Layer 7 of a small transformer language model trained on English Wikipedia (10 layers, counted from 0, width 64).
A neuron's activation on a vector x is GELU(weights . x + bias), where the dot is the dot product.

Input weights of the MLP neurons that the questions are about. A number n stands for n times 0.0041.
n9 (bias -0.029): 13 10 26 -24 -2 -1 -7 3 31 -9 -26 7 48 10 -51 13 -27 15 8 2 -10 51 -5 -5 -10 3 -19 0 -40 12 25 -4 -18 26 24 6 -4 -5 26 -2 -28 -4 -40 9 1 -7 -3 11 -25 12 22 6 -2 -2 0 14 -21 -36 -9 1 1 -27 -5 18
n18 (bias -0.013): -21 25 17 29 19 34 -36 -3 18 -2 9 -30 14 -1 58 -22 21 -23 -9 -10 31 0 -25 -18 6 -19 -25 -21 -2 3 16 -4 12 13 5 -4 -3 13 -42 16 6 52 -4 -1 -10 6 22 -37 65 -28 -20 3 -17 -18 -14 8 -7 11 19 11 6 -21 26 -26
n28 (bias -0.029): -10 10 -21 -19 -40 10 0 -12 0 14 18 49 -11 41 -39 6 -43 -18 1 12 21 35 -6 -4 39 -6 -8 17 -8 -5 22 -29 10 -9 4 5 32 -53 5 3 35 0 -10 -26 0 5 4 12 -4 0 -4 20 -2 -20 8 -19 4 -14 3 10 6 -54 13 -6
n36 (bias -0.014): 55 -16 23 26 15 4 23 -8 20 66 -6 -37 4 11 -37 -22 -23 -12 0 -6 21 -28 -10 0 -30 37 -6 7 -17 -41 -26 -39 -55 43 16 -18 -18 -60 -3 7 -5 13 15 -13 6 23 25 25 27 -25 20 -19 18 49 -18 4 -9 -1 -29 15 -30 29 28 -50
n46 (bias -0.016): -6 15 42 35 1 -22 -22 -30 57 -22 -13 -5 -20 12 -12 21 14 -21 -24 -4 16 -2 -12 21 34 -26 -6 -18 -2 42 32 -4 9 7 -87 -9 11 -25 6 -5 5 13 -12 -12 8 -2 -17 -17 17 -7 10 -61 9 2 10 46 64 7 11 -13 -26 0 10 -25
n55 (bias -0.033): 16 -31 17 -3 0 -19 31 8 -22 15 44 -4 -1 -7 -28 -8 12 4 -14 1 36 -38 1 24 -13 -14 -15 -43 -4 -37 40 -10 33 19 -71 31 -8 24 15 -1 41 9 22 -3 -17 22 -6 30 26 -73 2 8 9 -7 -26 5 47 -3 5 9 -46 -23 5 -25
n60 (bias -0.027): 27 -9 26 -18 -37 -17 -45 34 40 -10 -6 9 -4 50 8 11 3 -21 15 -11 -3 33 -25 15 -40 -7 -22 29 -10 19 15 1 4 -9 -12 -34 41 -17 29 -18 -12 -14 4 -18 14 21 10 1 29 -29 2 16 -8 17 -22 4 12 8 -16 16 -25 -17 18 -22
n62 (bias -0.020): 28 -11 2 42 -9 30 9 -17 -6 -4 -40 4 44 64 -11 51 39 2 -10 28 39 3 -21 -18 -9 -34 13 -12 -11 -7 25 -17 -25 84 23 10 50 -12 -47 -22 -19 -13 -2 -12 27 18 -30 -20 9 2 -11 -5 -46 -19 22 -10 14 -1 4 -17 -25 -52 -12 -5
n64 (bias -0.015): -1 -40 -9 19 -3 -22 -36 -22 -14 -36 -3 21 -5 32 -22 22 -29 -20 35 26 -31 24 95 -23 -14 15 -13 38 33 17 -39 -61 -6 0 -21 -30 5 -52 -30 -13 47 36 19 -3 19 -33 55 9 -10 17 20 -27 15 69 4 31 -16 18 -6 24 18 -32 3 -9
n67 (bias -0.015): -15 6 -9 34 6 2 -14 20 -4 5 13 -10 -24 4 21 21 -33 7 12 -10 -7 3 -12 -36 -16 12 -4 -22 13 14 5 8 30 -1 -16 -25 -9 0 -8 -13 -7 -6 -1 1 8 -6 2 13 4 -3 -10 -23 18 26 27 -15 17 -10 -3 -18 8 4 -18 45
n68 (bias -0.012): 17 -11 23 6 13 -29 6 17 20 -17 -8 -2 8 -15 17 -2 -14 15 0 -16 38 -17 -2 -21 -19 9 -34 0 32 -16 -36 -32 -23 -33 33 -13 -24 -49 10 7 -4 8 10 -1 32 -32 -32 10 25 -5 1 20 11 40 34 42 18 -16 6 -26 14 -27 22 -8
n105 (bias -0.029): 24 -11 -10 21 -28 -14 -8 -28 18 7 -9 12 35 -9 2 -8 -3 30 19 34 3 -21 4 18 1 14 -42 -6 38 -47 18 -8 9 -15 5 -29 27 -11 -6 -34 40 3 7 -54 -21 -2 -7 35 29 21 15 -44 -18 41 -36 19 -18 54 -31 31 -21 -59 -10 -25
n114 (bias -0.031): -35 -3 -14 -18 -17 29 -10 28 -26 -44 -17 25 -1 0 -6 -20 -3 -26 16 34 -1 14 -30 -70 28 10 18 -5 43 44 49 12 -11 -3 31 -12 25 14 3 -5 -33 24 -6 14 -25 20 -50 -21 -10 13 -9 18 0 16 42 -30 -34 -9 -12 22 0 11 1 -12
n119 (bias -0.012): 21 -19 -25 -25 -29 22 -5 8 24 54 23 9 46 26 -32 4 1 1 -19 -6 18 2 -25 26 -68 -18 -42 -39 -4 -16 0 2 -20 35 4 -43 27 -15 -2 0 -20 2 2 0 27 15 6 35 46 -20 13 -6 28 3 7 28 -23 49 -11 -10 -21 12 -21 -29
n135 (bias -0.029): -14 -1 25 -16 -36 15 -43 7 1 -14 8 -5 -24 1 3 -16 -11 -20 -27 49 3 13 3 12 5 -1 -16 19 14 -8 64 9 -51 33 0 0 39 -21 2 -49 20 -15 -46 32 -2 1 -37 34 4 13 -24 7 -19 64 13 -3 -4 28 -38 4 -11 -6 27 20
n141 (bias -0.011): -23 -10 -2 -20 -34 25 -18 32 74 -23 4 -11 -2 -30 37 -2 -63 18 14 -10 -9 47 -26 4 -43 32 2 25 8 18 -6 5 27 7 23 1 -2 -21 32 24 17 4 -5 -19 -39 -8 -10 12 -27 -7 -30 3 8 73 17 -42 -47 -5 21 0 27 -16 37 8
n148 (bias -0.006): -33 26 1 13 38 -7 -5 -7 -14 -15 4 -25 -17 -5 49 0 23 30 28 -23 -18 -29 -26 11 -4 26 16 -17 26 -40 11 47 2 0 5 -22 25 49 -22 10 22 -13 -2 -3 -5 10 -24 0 5 -6 -20 15 18 -9 -7 4 12 -5 43 -17 -76 3 0 -28
n157 (bias -0.009): -35 16 -4 61 -34 -2 -3 -14 -1 29 10 4 8 14 4 -24 0 17 18 41 15 -33 18 -32 -4 -15 -27 2 -40 -9 -27 -34 -2 -9 23 13 9 -27 28 -21 -26 45 -2 -3 30 6 -33 50 -34 -29 17 6 -10 14 -36 2 -15 9 31 -32 18 7 21 -19
n160 (bias -0.012): 22 -11 -1 21 3 -2 -26 -4 -35 19 3 -13 -16 5 -47 46 -1 40 -40 -31 20 11 -3 26 -7 -14 -6 23 -2 1 -6 -20 -40 76 -1 -1 8 21 50 -34 8 -20 -14 15 18 1 21 13 8 -31 4 23 22 6 2 0 -16 -26 -21 -21 -4 -23 21 -17
n174 (bias 0.004): -24 -17 -14 1 28 -12 2 -1 20 -29 -16 -11 -30 -5 -4 4 5 8 32 27 -10 48 11 35 -13 -5 -2 5 26 29 5 -19 31 8 31 -1 21 -5 -16 -18 32 -19 -20 12 5 7 52 34 -7 38 28 -15 -70 27 32 -45 -34 -9 2 23 -34 -19 -27 -3
n178 (bias -0.031): 9 34 11 3 -15 8 -4 20 9 -19 -7 -15 -17 -31 -30 29 45 -11 17 -1 -9 -22 7 -6 -13 -10 -2 -13 9 42 3 -14 13 31 -25 7 -6 -12 -31 -11 -31 12 -3 20 19 -10 15 21 -26 2 14 -26 6 7 -28 5 14 46 -13 -30 -6 22 -18 29
n184 (bias -0.008): 25 12 8 -12 -1 -4 -49 53 39 2 -11 -1 -7 -2 -20 31 -38 -8 -18 -15 -1 -39 -19 -30 13 17 -62 74 -22 9 24 10 1 18 45 -8 38 26 11 -13 -24 0 -25 -7 44 18 -9 2 -39 -20 32 -72 24 0 -10 4 -9 10 -21 0 -17 -18 14 14
n185 (bias -0.001): 45 5 14 0 -5 -54 -9 18 11 -8 10 -39 -5 -11 0 32 -26 18 32 28 -33 16 -19 5 0 12 -28 1 -42 -15 28 5 -27 -4 1 14 -7 25 -9 -16 -19 -41 4 1 26 -68 20 28 6 -13 39 -5 43 -1 18 8 4 17 5 1 -13 -7 -26 9
n186 (bias -0.018): -3 10 81 5 18 8 8 36 -33 -4 25 -5 63 -4 -1 -21 -3 12 -60 -44 -4 -3 -18 -19 11 -1 -20 0 -11 2 19 -30 -18 41 10 0 25 -36 -79 18 23 -19 8 -3 17 -12 -17 -7 -49 5 10 38 47 1 -24 -2 36 -34 -30 -32 2 2 11 -3
n209 (bias -0.004): -37 -27 -20 38 1 -17 4 8 22 -12 -16 -31 -7 -12 38 39 -2 -42 -1 56 53 -18 46 -9 48 6 31 7 23 -32 6 -3 7 -37 -7 11 19 38 -20 15 -6 4 -39 -7 -42 -5 -35 -3 -5 -55 28 -27 -32 -6 -28 -12 13 -9 29 5 -25 -30 -6 23
n212 (bias 0.004): 15 -34 -38 26 6 4 3 -17 5 -29 11 6 51 32 21 55 48 -7 6 -13 8 -4 21 -75 -8 2 19 25 -51 -8 -57 -39 19 12 12 -14 17 -18 -14 9 57 21 19 8 0 -24 -5 8 4 30 5 -22 -24 -12 -5 -31 -39 5 -23 18 18 -37 26 22
n215 (bias -0.032): 17 4 13 45 62 -16 -29 -20 18 -76 -5 -35 34 -20 -60 -11 2 -1 29 -17 -9 -25 18 -1 -9 48 -32 35 -15 -16 31 11 5 -36 1 37 9 2 6 0 13 21 1 -25 25 -9 -27 20 -3 -1 1 -11 -15 6 -30 26 -3 5 57 -6 52 -4 -28 -36
n221 (bias -0.030): 10 30 -17 -6 17 2 0 25 19 -2 -28 35 -19 3 -9 -4 -7 12 32 -18 32 -22 -26 -8 -38 21 9 5 2 16 14 -27 -32 0 1 21 -8 27 -40 17 2 -14 5 -61 -2 22 8 38 -2 0 -35 22 16 -12 -52 7 21 7 1 9 41 -26 -14 24
n233 (bias -0.006): 0 -18 11 -20 1 0 -22 -8 -28 -46 5 11 -6 -26 35 -1 2 27 -6 -6 19 9 7 24 -21 19 13 27 27 -25 -25 -8 -26 9 2 32 13 8 -28 -11 -19 -5 -21 54 36 -13 13 -3 -40 -38 3 28 -19 9 17 21 -28 58 -2 24 -30 18 -19 -2
n247 (bias -0.016): 25 -11 6 -12 -19 -25 13 -15 27 -33 -1 -1 17 -24 -21 34 22 -13 -36 24 -23 6 18 1 -12 0 -9 -2 -11 -18 20 -17 2 4 32 7 -1 -30 36 16 17 19 13 -18 -23 27 24 -2 -10 -10 17 -4 10 2 -32 4 -60 -3 11 28 31 -39 -46 25
n252 (bias -0.005): -31 -31 23 39 3 6 -15 -24 1 -28 23 -19 -12 -45 15 -1 21 -23 15 36 2 0 -7 9 16 -24 -1 -25 1 -14 -5 23 24 -42 13 6 20 -8 3 3 3 -18 -2 18 14 5 27 -18 -16 -10 15 -4 -52 4 48 -15 -13 -16 -26 2 29 14 16 10
n255 (bias -0.017): 21 -18 4 20 49 1 19 -12 35 -34 -43 -9 9 -25 -30 -22 -15 1 -36 48 38 39 -27 5 -5 -11 -12 -39 -34 29 -10 -40 -27 21 -31 66 42 -7 -7 -34 39 -3 -23 -9 -7 9 25 16 39 -5 -4 -5 0 6 10 12 9 19 7 0 0 17 -15 -4

Each question shows a token from some text and the vector x that enters the MLP there. A number n stands for n times 0.045.

"EP": 19 1 21 -27 -21 0 2 21 8 33 15 42 11 4 -8 -9 -7 -35 -28 5 8 25 -8 4 -10 40 8 -32 5 -23 14 9 20 19 -22 4 30 5 14 -51 24 -39 50 8 48 -7 5 -9 -29 -39 -10 8 23 -56 -18 -7 1 -28 -4 -20 -14 12 4 -6
Which three neurons fire most, strongest first? n55, n186, n119

";": 12 17 26 63 53 -16 -11 1 -33 -4 -14 16 3 -24 -5 45 -28 -11 -10 40 23 -26 -12 12 -20 -5 -17 4 3 33 25 20 10 -18 21 -8 3 -25 21 -18 15 -44 -17 22 -19 -43 -2 -8 11 5 -23 -2 1 -11 -51 11 -10 -10 16 19 3 28 3 -36
The neuron with the highest activation: n215

" We": -47 20 16 -11 -20 8 -8 2 -13 34 -28 -32 5 3 22 7 -10 6 7 -8 -17 44 -7 -2 -14 -4 -24 -58 39 -21 -13 -17 26 -1 13 -4 36 6 21 -15 -6 17 -10 0 5 -29 -2 -16 -8 36 7 15 -5 -66 -21 13 30 54 21 25 19 -21 -4 7
The neuron with the highest activation: n18

"x": 8 -16 12 4 22 -27 -9 25 -29 40 26 8 9 -2 -28 35 -20 -16 -26 -38 29 38 -16 -11 26 23 22 -29 -17 19 -12 34 -11 3 -14 -31 -2 -5 52 14 41 -28 -26 -12 14 3 14 -4 -23 21 2 26 21 -32 -23 8 15 -19 -18 -16 -34 1 -37 21
Which three neurons fire most, strongest first? n160, n186, n9

" activity": 6 -6 38 0 17 4 9 -6 -5 -2 -9 27 -4 5 -3 19 2 -17 -10 7 62 40 9 26 -21 -3 -33 -20 -7 56 -26 12 -4 -35 -1 -34 4 -59 -11 -1 14 -12 20 17 40 -15 -6 -7 11 4 12 -34 5 -32 5 -6 -17 -37 -38 24 -21 13 41 -5
The neuron with the highest activation: n46

"-": 7 -18 3 3 1 0 -11 18 -21 -8 -17 13 -1 -36 21 -24 -28 -23 -16 16 4 2 -2 50 22 20 22 23 2 38 -24 -19 -27 2 11 -12 5 -19 31 -32 12 -30 22 30 -30 -5 -38 -21 -22 -29 4 32 -39 22 -9 -23 3 8 -17 17 10 54 51 23
The most active neuron and its activation: n135, at about 1.9

" off": -47 29 -10 -11 -28 21 -9 -11 -52 -14 59 -4 -6 -11 9 39 16 -27 -15 -50 5 39 16 3 -20 19 13 -44 -4 23 4 -8 23 -19 5 -17 -6 9 5 -7 -12 -3 19 -16 53 -27 -20 24 -3 32 -6 20 26 9 -11 -28 18 -20 5 -3 -2 -2 4 26
The neuron with the highest activation: n67

" Bra": -34 9 14 -22 -10 2 32 -4 5 -2 -6 -46 18 -37 34 7 0 -3 6 27 -17 20 -2 32 8 -15 -5 -37 17 -6 -26 23 27 -11 13 5 32 -2 12 7 -10 53 -30 3 -4 -53 -29 -6 2 27 -14 3 17 -69 -13 -32 17 -7 14 27 0 2 6 26
The neuron with the highest activation: n209

" ne": -7 29 2 0 4 14 10 -26 -8 12 -19 -15 -48 4 36 -31 6 -27 10 10 12 -6 34 8 -7 -24 -15 -31 11 16 -19 -24 18 -16 23 -29 -20 -51 -18 15 17 12 -11 10 18 4 -26 -16 40 6 6 27 34 -16 -33 -22 19 -19 64 10 -11 -3 52 5
The neuron with the highest activation: n18

" t": 9 30 7 -28 6 12 40 20 -12 26 -11 -2 6 16 37 -40 -36 -9 -8 15 4 3 -11 46 -18 0 -13 -65 11 51 -33 -5 5 1 -16 -18 -18 -48 -8 2 -12 -5 -5 -1 27 -32 -27 7 -12 -9 33 32 -13 -22 3 10 -1 -17 12 -9 14 46 26 4
Which three neurons fire most, strongest first? n186, n68, n119

"ua": -23 7 -3 -9 15 0 39 -6 -22 13 -32 -13 -6 -5 -33 14 28 -22 -11 27 16 -2 20 -9 -20 25 -7 -40 -10 24 -27 6 -10 -29 2 -14 0 12 10 -5 22 -33 -1 2 50 -15 -26 40 11 -8 -15 -9 22 -44 10 -4 -8 -28 -8 45 -16 15 29 66
Which three neurons fire most, strongest first? n212, n255, n209

" in": -7 47 -20 24 -8 28 15 -26 -34 -23 16 32 4 -5 19 27 -12 -20 -18 -19 7 6 17 -13 -34 7 -7 -16 7 0 -10 -22 24 -52 19 -33 -9 -9 17 -3 -5 24 38 -10 55 -17 -33 13 -10 0 -29 -9 30 34 -12 -24 0 -41 5 37 -1 20 -6 21
The most active neuron and its activation: n67, at about 1.2

" D": 29 28 2 24 7 -21 7 -3 -12 56 19 12 -28 -17 7 -35 -30 10 6 69 22 -4 -29 46 21 0 17 -38 20 -15 -2 6 16 -22 -26 13 -9 -37 5 -12 3 -12 -16 13 -9 -9 -4 15 -40 -6 -6 18 3 -35 -17 -3 18 -25 -2 31 -20 19 22 -40
The neuron with the highest activation: n55

"c": 3 25 7 -12 14 11 -28 -17 -35 28 -32 -6 -17 20 -6 -11 -13 4 1 5 33 31 9 22 -21 28 -30 -36 -36 72 -32 27 8 -5 0 -8 4 -19 -5 -14 -9 -5 2 -39 22 -16 -25 9 1 -14 35 13 28 -15 16 6 -18 -44 -17 12 -3 18 43 35
The neuron with the highest activation: n9

" Two": -34 46 28 1 -26 -39 -20 -23 -37 -25 -12 15 -15 0 18 51 -7 -29 20 -11 56 30 -2 21 -2 2 -16 -16 7 17 -9 -10 6 4 23 -1 -12 16 -2 -9 -56 -26 -6 18 24 -17 61 23 -20 -9 22 20 -11 4 -22 -5 -6 -9 -6 -13 -2 -5 19 20
The neuron with the highest activation: n233

" Boston": 5 -14 5 -27 -24 -1 -31 -31 -13 -11 26 2 -13 2 20 40 -21 -36 12 -9 17 67 -11 32 -17 25 -10 -29 -10 -4 -30 12 44 -23 5 33 -12 15 30 5 7 -21 13 -8 45 -18 -11 -19 5 22 10 -2 32 -1 -17 -27 18 3 5 -17 -29 -46 22 20
The neuron with the highest activation: n141

"79": 4 -37 3 -4 31 -21 0 -3 7 8 -20 -35 1 27 25 1 -7 -55 -24 41 13 24 -29 50 -10 7 -2 31 -21 39 -3 -16 6 -12 43 -17 -25 4 31 -19 23 -26 47 12 18 3 7 -17 6 -31 -18 44 9 3 -2 -12 -8 -21 -25 2 -9 -2 -8 -29
The neuron with the highest activation: n60

",": -11 7 -5 25 33 -29 -8 -7 -4 -17 -20 -20 -22 -7 -7 56 -27 -26 -21 31 1 27 17 15 12 28 -24 4 7 -21 6 16 -13 40 -9 -8 -7 7 11 -41 9 -11 -15 20 40 -47 13 -8 -37 -23 27 10 -26 30 -21 -4 30 -43 -25 22 13 28 10 18
The neuron with the highest activation: n160

"on": -4 31 -25 -10 -8 22 -34 -20 -42 21 -16 -16 -12 25 -25 62 20 -20 -3 7 18 29 25 13 12 5 -49 -56 -14 7 -15 24 -12 -18 6 -15 21 7 2 -5 7 -40 20 5 14 -11 31 13 -8 18 3 6 14 -26 -14 -4 11 -8 -22 6 -29 -3 59 24
The neuron with the highest activation: n160

" 42": -11 7 -10 21 -28 20 -9 7 -6 -39 -41 23 -26 -13 26 25 -11 -29 -5 16 24 6 -36 -33 13 -11 -6 -14 28 4 0 14 19 6 21 -18 16 26 -7 -9 -23 -7 -15 -13 -4 2 34 19 14 51 -19 34 5 11 -19 -4 -16 -33 -59 30 16 -20 -9 57
The neuron with the highest activation: n114

"lo": 25 34 -1 -12 30 8 13 8 24 35 -33 -31 -11 -24 3 33 -9 -38 17 -31 -3 9 20 35 29 -36 -11 2 22 25 -44 16 14 3 16 -56 -11 -23 -11 9 -14 -30 -9 9 23 -21 21 2 -12 10 6 -2 -6 -24 -3 -43 -13 -8 -20 13 17 -18 52 27
Which two neurons fire most, strongest first? n174, n184

" 26": -23 -10 -11 -20 -48 25 -44 11 10 -43 -6 -1 4 -21 30 32 -20 -35 -19 27 38 0 -13 -24 28 -16 -4 -40 10 11 2 2 14 11 25 -3 27 -1 -1 -6 -10 11 1 -22 -17 -18 20 8 11 28 -5 36 14 24 2 -3 -20 -53 -3 40 16 -12 -2 53
The most active neuron and its activation: n114, at about 2.4

"=": 35 56 -2 27 18 -23 4 -38 -12 31 -3 29 9 -10 -30 2 15 -17 -44 -53 32 -40 7 4 16 8 -3 -31 22 -13 26 5 17 12 9 -8 25 20 5 -16 -5 -36 29 19 -4 -4 -7 -20 -6 -22 -20 -2 -41 5 -24 18 50 18 -10 1 -22 -2 -9 10
The most active neuron and its activation: n55, at about 1.9

" 15": -40 -15 -9 -8 -37 18 -34 2 5 -46 -8 21 -11 -5 9 18 -32 -40 -4 42 36 14 -9 -4 14 -13 -12 -36 -12 22 2 -9 6 2 14 -3 25 12 20 -5 -16 20 0 -38 8 -2 4 13 2 23 -4 30 9 24 -6 -7 -26 -52 5 53 15 -16 3 61
The neuron with the highest activation: n114

" inn": -36 -18 8 -55 -21 18 10 -5 -45 -44 -14 -14 -5 -6 11 5 4 -26 -7 -21 13 26 35 3 -20 34 -2 -38 -14 25 8 -11 -7 -8 30 -7 -2 24 10 1 -21 -11 0 12 39 -34 30 7 -16 4 8 25 27 -6 -17 -12 11 -6 46 19 -41 20 41 37
The neuron with the highest activation: n233

"ns": 14 28 18 -9 -15 47 -24 -5 -27 8 13 -24 10 4 -14 54 3 -25 -12 -21 10 60 2 3 -11 -9 -28 -60 -11 22 -22 30 17 -34 5 -38 16 -7 34 3 -20 1 3 -11 8 -2 -18 13 -12 40 19 -8 33 -13 -16 -13 12 -24 -17 28 -10 -27 10 18
The neuron with the highest activation: n9

" be": -9 58 27 31 1 -6 25 -3 -6 -4 7 -27 14 8 3 46 -7 -7 -8 4 31 26 -5 -2 -29 16 -12 -12 -21 35 -29 -6 -12 -16 -27 -33 -36 -22 -12 -11 -2 28 2 6 42 -72 2 44 -27 12 -7 1 -8 -17 -13 5 20 -6 -26 13 -17 10 6 35
The neuron with the highest activation: n178

" June": 1 8 16 -15 -21 8 -13 6 -12 11 30 4 -20 -4 12 50 -28 -24 -34 -1 -5 -5 37 -8 0 -7 -11 -14 -18 -5 -16 -28 27 -18 13 41 43 -31 10 18 5 21 17 -7 23 -54 -10 18 -12 26 -31 22 14 14 16 -28 19 -67 21 14 -7 -5 -30 29
The most active neuron and its activation: n28, at about 1.6

" mo": -11 14 32 -24 -18 -6 25 -19 11 19 -38 -25 -38 4 24 -31 -6 -32 8 -52 7 -16 37 35 2 -14 -3 -24 5 29 -23 14 12 -5 20 -16 -2 -25 -47 0 24 43 -12 -7 6 -11 -3 -35 -3 -1 19 24 39 -2 20 -9 42 -26 2 21 -3 2 40 5
The neuron with the highest activation: n186

" baseball": -31 -3 7 0 -4 -13 6 -21 -25 -40 3 -14 -8 21 8 33 1 -36 -10 14 30 41 45 35 -2 2 -12 -20 -18 10 -35 -3 4 7 -4 6 3 21 18 -15 -24 -36 18 4 42 -43 2 6 10 6 -3 -17 25 -8 -19 1 16 -32 20 7 -65 12 30 47
Which two neurons fire most, strongest first? n209, n185

"ves": -10 -50 5 12 -2 -2 -8 -23 8 -1 15 -13 26 -10 13 56 -7 -24 -1 21 -8 73 5 20 24 -26 6 -65 6 -9 -26 36 11 -20 19 -47 30 -6 32 14 6 21 -4 -16 -7 1 -5 13 -14 20 24 -42 -2 -13 -9 -25 -20 4 -3 14 -1 3 -3 -20
The most active neuron and its activation: n252, at about 1.9

" Guinea": -9 -33 3 -20 -2 4 8 -19 -2 -41 1 11 -2 -27 27 14 1 -24 -14 20 16 56 11 4 -47 16 -13 -16 -3 16 -23 1 18 -49 11 -14 31 -23 47 -14 39 10 44 12 10 -20 -23 -3 20 30 8 -6 27 -13 9 -29 -37 -24 -15 3 11 -21 9 39
Which three neurons fire most, strongest first? n212, n141, n247

"ost": -11 39 -28 -6 -14 -6 -25 13 -42 38 -3 -9 -20 25 -17 10 8 -47 5 -6 28 30 38 6 -8 14 -44 -40 -13 -14 -10 12 -17 -9 12 -45 18 19 22 0 -4 -37 23 -7 32 -8 46 17 -13 9 26 19 -8 3 -17 -14 17 19 -29 -14 -22 6 23 37
The neuron with the highest activation: n119

"is": -25 7 23 2 8 -9 -25 -17 15 42 -2 -24 24 3 0 42 3 -16 8 -9 -3 48 18 -10 27 -2 13 -60 57 -20 -25 13 -10 -21 -2 -17 39 22 43 5 17 -18 -18 -31 0 -10 -26 -8 -2 34 1 -13 -18 -29 5 -30 21 24 2 3 6 -40 -20 -11
The most active neuron and its activation: n209, at about 1.6

" a": 10 64 21 8 -16 -17 11 -22 -30 32 2 8 -19 31 14 17 -19 -32 -6 7 40 21 8 0 -35 9 -21 -7 -13 13 -16 -10 -5 -8 -15 -20 -38 -19 4 1 -9 13 1 8 38 -57 -14 13 -13 6 -1 -1 -8 -7 -34 56 2 -16 -10 -18 3 42 52 7
The neuron with the highest activation: n157

"le": 0 7 7 20 37 19 -12 3 -7 53 -7 -21 -18 7 -4 14 -11 -19 10 -23 33 32 44 39 5 -6 -9 -26 42 12 -26 13 -22 -30 22 -48 -31 -44 -5 -20 2 -35 -12 3 39 4 0 -12 -1 -32 28 19 12 -18 -6 -13 12 -13 -17 -13 -31 13 41 8
The most active neuron and its activation: n36, at about 1.7

"80": 7 -23 -4 2 16 -3 1 36 19 -10 -37 14 13 -5 4 -5 -27 -28 -1 28 27 9 -55 30 -10 -48 -5 23 -7 17 0 5 14 -23 45 -30 9 -13 58 -14 22 -54 21 -10 18 -13 12 -22 29 -7 -7 20 18 -17 -32 9 -27 -10 -24 30 18 12 -4 -12
The neuron with the highest activation: n60

"e": -13 -12 4 3 9 11 -20 -31 -9 8 13 7 12 2 4 88 -9 -27 -26 -1 -6 55 9 25 23 -16 -31 -47 -17 12 -29 21 23 -26 -6 -8 1 6 36 25 -13 32 0 -16 -18 -45 -20 13 -7 38 3 -18 23 -23 -15 2 -13 -21 7 -1 7 -9 27 12
Which two neurons fire most, strongest first? n212, n46

"s": -6 20 28 6 14 9 -10 -19 -16 15 -9 12 9 26 -1 0 1 -20 -9 7 43 30 3 10 -4 -8 -24 -31 3 65 -23 18 -20 -16 5 -32 1 -65 13 -6 11 -2 17 0 34 -25 -3 5 -20 -10 30 -34 -14 -14 29 5 -18 -51 -30 13 0 21 54 -15
The neuron with the highest activation: n46

"sa": -8 44 -11 -21 29 15 20 -7 -4 37 -32 -23 -4 -24 -33 51 20 -40 9 9 27 24 18 -3 7 -10 -30 -51 2 15 -14 12 2 -18 13 -34 17 -27 4 -24 -28 2 -12 3 13 -21 0 36 -8 16 -10 -2 17 -32 0 -19 9 -29 -11 30 31 -7 44 30
Which two neurons fire most, strongest first? n9, n178